Layer 9 of a small transformer language model trained on English Wikipedia (14 layers, counted from 0, width 128). Numbers have three digits each and are written without spaces.
A neuron adds its activation times its output weights to the MLP's output. To switch it off is to set its activation to zero at one token and run the rest of the model.

Output weights of the MLP neurons that the questions are about. A number n stands for (n - 500) times 0.0007.
n50: 692434570545565510487434483795419490359642407681496638364591503426477428430365471487425586580547639583437459577633425532588455468429510566473493648399507376466398524661422335365510519392696535482602535476354539612412729664475561511572650663447737299356321434466699469354429559442488364678359350759555490579543423281646392513476238582510312559575302543391383241435401493563549715373601
n86: 565524434406627462722439510622570392742560353704427754674434487510392369414649556632407372534411532533654407263255333555570620541440586416424474339447489431557468474510497669590425456363361271245600444537541570786550533361611465462473609582507440453409331620365536413336600510541451555688381572627524503472521518340472542305540526599453358575460434624617676352594588448404510475405757
n96: 410644714521542614345384610694596541504541476795650504365438540464520434436311542222262448542555503503652429333464558361696699394416383447456531293390485493244645503392641416335549448407371438449432529566588758668394639395326540586629446566612418621671529564552419445507576518588559500422343319586284561573584415377620703633451524600469217553632480595633528532444346464481523559640383
n143: 442369545518514746514545410497545398537427541439525479612299476430411623672365402545497274678638433493404568264483341457698378487323507611404400621493538479531466597423267486535418378427331611650558396706507456395562568661668274388665577356453651287419446689609500441315555489500796378379584700473549329430485680523565315486472383610249541621734627381541497683518544602523466459684575
n193: 378445367526561597566313454652564531658545506544606516403475559479227429583236677545301455412418641472658386437497545440414624482549621581415490708575517405404285623387471702407546427359543304591457551577552534522583710549490404747390476428532561529442530641386572449648385641491373559388481421595403541436554614731356410370629484574381425306558645459544585391461472704497311476438599
n216: 474472570531700512434483588412414506575555344485433357596585470518461531506698454439525313591664544497478360541532481656570599532531414622436546452445503615571491430571632662338412720521188387577570772448415678668283350549516644577463574418497427534323246535500602500482586425523451383724334336400491440403594398680480482588361448577509441535478376581392567462364384503509444530534582
n262: 464482486741389513490535628598479413519521535618278507228610466605497629548610390397689400620278643333584547540544487659447450653581631403525405379341542468432552528432575341621449715440520586407293477697555361323426810446553473530637485466464392450486515569413559657418294533645439618420448339500766493706213623548457651514332627257432394536536686632356400764572493519473462206644398
n339: 649618443552534623553589750601571507547360563513408607500456391662262524405334580374374535626338431540616573588503647465432465369546582593668497318612581463497670476510766497425510381527465574292440427569552633364303385351507634308472123627492490548628447542448497418281520507710477567423497609317741527338319507447526536358490551428548293462651375537292565634548626632525612504652360
n374: 631606477520395379444562403497567470694302467471521421463600549500599409535721396594325551497483561596327453673394521531477436648302547458739360438607493423439510438391517520443493513594451367433556199608596280421463683647616238412313482414136462375537455500599484500513567407506977641562438479487565560312564370545532555683476360532611375507480390655604577555480490532701646403538545
n441: 540544480500513651546410497441298422607401312506655244684546574335539734507523488500547650405559417539360581586367638379613525427563831484467559436532683562680549552507543544530459428566492479535338444396527395419596380462404511407480402567437575293722748660449237437397530537491489552387600561490319592465264436513463471467290381705607337623450411497220515603681309570503584475433483
n446: 367646591416577331563566651465573462401506344463450701461637500652331439510471323516650494634348436472477366497546494450414346451459459481491497515561524481490531405358484584628467512277706504363354464516435355431490249530449527377642655486618557551516566687526488490618420516582699469713339507646523424567503689488353485437407329851301476693644506394708613444352478634494528551406556
n455: 578164394448472568562431693457718395419532449748380536484417643371508612257500519397209612602701401418336593602485496471456477622265714623783258677572092461412632451408524646325585451404721667391508433540504626453393504489590436558637437674704526680419620504411473172376492378466500434484326357690786555617415744646504523295292247719600398537448634469589558422476299696478496538508508
n460: 557473371624573464635434401833489662561401395414512387531439526471455623575321388340485543672390152316630432409496463337714348511472596340579611418496351686658399399705554660565750460324756393589624600558590807601325747642496553556372298488650652258496464441617549546373611477453552552417637571368465613468740636360532352557227348533469541492492428489214692504450649336461237418488528
n469: 598462423610429449543606336339598493395317407513584593517547428636357456581605513665626627670517497480782551535646628286514519529494466493554635408471474456711500654459561355398573538524581332379549614435562611645571518413646442398349564507421401480541546681486351384517476652519573563510362120685548320379522398604618608527449342523469439545667423337446599248333744305320382635331591
n489: 209411493474668528518595523486362575547675529426439315287674588455550687357768408446467459466551420668560326639472417239682414681589620617712598239500567662518553462603566655689474538715550300634644303445605377486391564414476473462397381698524466617607462616445439427423431552490430714597638485563548442669508421686380570442647323384346500253094504521348570564566440424405465488548507
n493: 603384496435468476332554459482775605477411430455400482532575510657581475574404520493690332350419568710698513526415576404479503558746443400444511320857519373428803497385461816493453483336504491357574597302551425643696523646385652332362681729472537331370626504449434399486571460561431472316382588613637609684720515335373635511464408459464405529504316339332666400323465519480493446660393

Each question names a token from some text and the token that comes next. It shows the activations a of the neurons there, in the order above. A number n stands for (n - 500) times 0.0094.

Then comes g, the gradient of the next token's log-probability with respect to the MLP's output, scaled to length 1. A neuron's effect is roughly proportional to its activation times (output weights . g). A number n stands for (n - 500) times 0.00075.

"anc", then "y"
a: 500639497493497484843489489492627500498485486499
g: 476404332391514756554394651727400466567322568796508453588364691566379450476382577560423354413486569303481478569437509716334478764453593460653537443482508620634421392468374139505478616620407612767589499559545582408551729510501470455609336440577458411346450340454483426462364649369470504460645511784496512566598544583398364333490503375590503606507395601496610222445568384405518368800464
Switching off which neuron hurts the next token most? n262

"ific", then " C"
a: 487490529670499498494512500588499556500696500498
g: 548614377594270611604395487697341748551450320542519464423491448720464427670522485598609387707412577407491475621510576401615269436568393613546416631583543429484445428488621628759436444193368484540529410772351503536406455406506407537724335475303412521544336514392675410606476411559423533519534739315452549552424573567384244365481475623510397366711681363458575438513685573296556576735392
Switching off which neuron hurts the next token most? n143

"c", then "ar"
a: 573497521500482500482482497487491499500487488497
g: 484345380589374512538555618495685510306247494479797516507318678710417634671378584428654449564245607521489440252506505370557224443381461396477245650457553628583416395458427555426508713504673548434458423501419457404593395341454525480457246618415411423563584588363546665452366645514356605623627657550539659445318514443500737629596418561555662544576468521505652771448370502314467611584406
Which neuron, switched off, raises the next token's probability most? n50

" us", then "ual"
a: 508498499500608611494489494487498499482499497700
g: 702477539622351477677401341576476453393245467645394444536604651335641426254462530683389380674359323631518701708631450481393443513266554422435666408639453429575544465423626655690349464410492603727469559524643295355472430592450416402696649494633512473774408566306642351503448475534513499700444394481517326676387259506648385358509369599487499603667489435466442321560549601467503455470654
Which neuron, switched off, raises the next token's probability most? n193

" to", then " September"
a: 496486491499482613508485743487483500486500499483
g: 377552609556573369503589488619186357303679787406363397678484465298518449420407426750438468489367483381491487311615599549495369529554625551535600454500491392343542822542437629481533559563497648466597499684487353384468353532668312431632466566354561371351515576598447524376376384817432647726511546494360787373580617529516500641644276532465558488550379627514317497501389441516328463671457
Switching off which neuron hurts the next token most? n374

" all", then " the"
a: 622497499733491490495482482499499492482641482493
g: 289612446434577574237634469383630354624444350372559724582467353578507791464481439397438257418752527431767501332566613592531436562591470491517546746540399577467251419521507639439584385576585458537600384628569358335692409462275568444549544535601295517518333491597636588630513492567360545345336643665496511494572410358510317675555317652565336345453669415386456604385635541478496715449442
Switching off which neuron hurts the next token most? n143

"o", then " sy"
a: 493499485534542554494483517495695514487482503500
g: 400670387441368546466387491419530495346453262277666493484677713199373454234566566754659535537439523387383322581361593509650310527672544372617664494441266383636457544380426505309640412628758491358499606405564750267471498557377421434558274634584607516498527517524587550664344573616555529525443452492558609549453516630517599427592668686306632455454480492369619431724491553476474523418453
Switching off which neuron hurts the next token most? n446

" to", then "p"
a: 544491483500518494498499482664483490488497496491
g: 595603507585580504556521612336454511440460665554423352479638310301446712444502684379571375685637472626589391620520535380653530453593158518480645674155341508539569533540541479469331551436501424610429434452587564385380419652380530497585676725366753406435325355570469444458397695487418500330364440661655569295359364497614386400466255550687519522803500498404361455640579560482586513576551
Switching off which neuron hurts the next token most? n50

" |\n", then "|"
a: 500488689588485482500550482483500495489498489500
g: 499277571604276478666409656570631430549740525435677642538554522619574499633709470439509614630562604427416414526662395512571182483653638568467406338374510588488513546539480383323355592652731395420443503390586400499597341749435695429408449217537619411468486373290267465300538525437346601547205391533233428577350445505488565457638645576480514631498478387438543615483550706532595402488612
Which neuron, switched off, raises the next token's probability most? n96

" V", then "ice"
a: 482482503488554710484489485500498619484490498483
g: 798675568422528595561499476354547469434479380503678541449443411476648394374495521546487600591382653549385540473559361745505713409357553524517589562427411552214459679735621381439508616389198473546484466329445519642169560520409509308323502475578653423364466584561762482665331608367485429447472486336517537387617474299503729480443610485535503348410419681604347448352399494650579692632703
Switching off which neuron hurts the next token most? n216

"ed", then " are"
a: 496491496588482482482488483496494488485729490483
g: 607430313468611586583414614432426479650254594614604276498510569553596433386272405462476475500368416206777494640452515644498417681612564618435525714461616263371430407352383648562663535477624643441606473446574281516372565512410368567493528451717610501472703507490608257369675536598519297547875593625588430350401553552632527394416551475452294477425516565645399340519432570455492369365607
Switching off which neuron hurts the next token most? n143

" ", then "end"
a: 493500588484655482499489500500487484483551500625
g: 385411710657615596598234537593331407385512328379458440540330636547543632483653490508513400382486525442656403393403583643392644488652493624499449523617603457578438431289555766640676406521420403402517447438239548443405554336533404583492849567564404391506618276450743455447515583582436758623579509442574649606551355534621209604457369457619435426500474474320555354451449488776374549520285
Which neuron, switched off, raises the next token's probability most? n469

" the", then " p"
a: 538485483483502489499484687496640485498580498484
g: 619306562532568349598550475322645529367358418329388448496376604357544464545382546854546586591483471401611770494514298473605434494506217503481540508316391502499492415718665262403483374449382423444318626560704515608543631465514751631613553660225428487557358199702456416559464531471570440372569355441475627382696408467712406426385466492512614599614544481396594693405575598626579529568561
Switching off which neuron hurts the next token most? n469

"V", then "ot"
a: 489484486482500500491494485500490704500524498482
g: 413520482421458646575404300500483489828368543625544510504414368607557569465396424507395489461491480465554580594510540489504481585239451387599569682660691191643755484397686543674395467324492478439559318778530443733405684441380599492373467605493566375505658191465493346330441521530440561454541683566826222574634535729399462636519412480430499377591446497425521490482451356457342611365486
Switching off which neuron hurts the next token most? n455

"ight", then "s"
a: 500491499482492636487606495499491500489500497494
g: 587514664484713685348530512546630355640473534424638510474642465545588447455342405476379410591393447426674512406386467319550509238303463688684536580569656429575516593434597424444498332454581598458470470486403476531367384663586524517842031571450456721256361340590467583447310589644463365472392499472521678429575393415498678673434612425608294453584521617513570484360650554531512535290646
Switching off which neuron hurts the next token most? n339

"ov", then "a"
a: 508498497499498496808483490622500500500500498498
g: 389284350772455442342661465561498622666529561347317629443498324342622620531521472583648415561394545632362645478448500416608474373452596348441454556438518593512369577533487532248423680279621485511405358578326415343441610638400589477556628701605457558632689481663428643570541488507424380386634583480494656554454572422713327690642602276382314787567627380268547415443475404360709439380489
Switching off which neuron hurts the next token most? n262

"est", then "ro"
a: 498499500640564493496531500535500591485487746510
g: 384527598255441337686819566394505641644616700390396619445371807545434476425317452405453265459379502602309505375516413326702489670409450610392459422548566590450452337422613591625523503521305484338694393593594524309421327498557518544678512443491386503485498532358644466462386431827377501584599480441675502597656591556393389500616484612517390264433648613446499475673466666395482708561367
Switching off which neuron hurts the next token most? n489

"on", then "at"
a: 494483483482500499565482500491498499491497497496
g: 239403374515683573291495386363563569635544554671566564473309416487643455695539415536620373495520604571529564552377467447659423193535404599559384664448448553492760546409382343411552328395533801536497390689356411214505379477530531445498513647589468524837518478580543545487377554408525710406729583406240457589484373678479537522510289315408590477445640354393454448389581591510588677591610
Switching off which neuron hurts the next token most? n86

"-", then " E"
a: 482500548493491482492490816490490485486495485609
g: 595629537359455412420740817515428468460449441556551559370530384497343367450524581403619503544329613587551447570439439860541258400621502464474676463378486551605642338551396454327468456546544518342473479691519619420602494406445342450358392528580554372570384567422606657588280614400430369469292679352688597978410459525480585507508501710351470621369449513426496658543438642266491635466471
Which neuron, switched off, raises the next token's probability most? n374

"y", then " other"
a: 548496483486489538500485488500489483482488606499
g: 598254687432685914636505748532678597469501431447588571510642363568512614561623684483308331352461525421602329518602667414449464376337310478672506430536552410398536472449399619474582647605449614686437273524532499446506486451581374524389420621481569658372475687388395644490477539476465615500658706374327386391402376500375467540475431571584444489262535520286643347314446619465483603233642
Switching off which neuron hurts the next token most? n489

"os", then "c"
a: 491483483492497490482499499647500492500482482490
g: 393562728707545570355633431186447321492192399709545364593424562276282497473469540399461516510357470458682498644441663493452654562585537399563524505534618453392538647513482633522616428386437558516550292462618487379463281479343732384309477716458601677550648551661434333338367385533549635352442602332567574764591486549536349592415474511475400549574580643617410372610505257518443597664621
Switching off which neuron hurts the next token most? n441

"N", then ";"
a: 497662498484497492482485494482487486488520484499
g: 780402577311613478745473535566347385715442319440593411532514593607411467385674532540610565388497557589370408441517324553626605513580517670373678628329626568528452634605383632360554423529487392473597572559359380614516571470501405594543559349573361351519388346361618344255525295318543551567596563603566473331602787526369308293416350543627665275528356585623574718444610548428612309353543
Switching off which neuron hurts the next token most? n86

" not", then "e"
a: 486500492538620558488498497494483482487497500665
g: 656432638675625501472621490400667500613265406635298367253402438620511483398364529446547469386613323532571560746553397541614607583581497550729318417550590445420447407697610449497400553487572577359573541319491337447703488582246450593580435410445641582534795617470502690594500297476604415457455429569469392654301492375383276523367378522366545590516576498404662308501870549639435470396378
Switching off which neuron hurts the next token most? n493

".\n\n", then "\""
a: 521485769501484483495483482484488489490540505501
g: 503483565584663441587427536620514448539480395492518338573487461571700530310584635570527434488564653662463361433431386570767447329487473474379573250279660649610385513725488518352471374523387424483314607423628547589586472218442379654399480649653487561628440455542397331338502344436654464285551598411689563448639472401702411503420224366809683244669652624637552495490460392542353527484536
Switching off which neuron hurts the next token most? n96

" re", then "j"
a: 515539788483491486499485485487490489483537500683
g: 547465396438270539664585396508530750407574652603555441427332342415547480398605523426417531439479571180513607252669562415470628336567494339464335648596604654720410521365285687404479449372623274425448471564613512410519548604548476503591470469486600714236542539594358555514373460633437564404257423536416459523590443422377705597420412566539562597698693336378505811569478718620552323605514
Switching off which neuron hurts the next token most? n96

"ak", then "hn"
a: 500484499489495576491484486483497488508497488500
g: 420459471366403539552618435507503519205323527757405480584359641518417406605585530585326651541557364446437497498414583525371540682622383382440540209505379530434623655737313445599485530511608427553465577533659488397725378761631554558201465471580715519518434607426466467419367487495602590482370275619464465567579625366450426309649335646617468511602432410505545380762369762388253659549550
Which neuron, switched off, raises the next token's probability most? n216

" are", then " r"
a: 565482496592593535483500483489491499599663500629
g: 473501515544509411498662707611351507314460719502301388675386460368356484470579578515646633502329695517553514330338401492531456381523426709337556529477561389616491418347590581495353418460485455578480545752703525595242474749614609539618618488555323586673518595452593400717420282534537529435553354395589376433498442489449310630573532511138505382472655592741332488733522278520332443507565
Which neuron, switched off, raises the next token's probability most? n493

" h", then "ist"
a: 486484482499488499500500500536500492500529672483
g: 578519469538376588485459713345541154396547620526575551514573510856663533513354406542465336643505353717448723674436556731466479607434461664532402428437418604326609401576688407420449449429494450510427439338409263467537348637430641524455652495589636753603458588285516446437703425393544214393534434662532523317398653410702615552462434647604629574494332548373402341405457485377487412550432
Which neuron, switched off, raises the next token's probability most? n489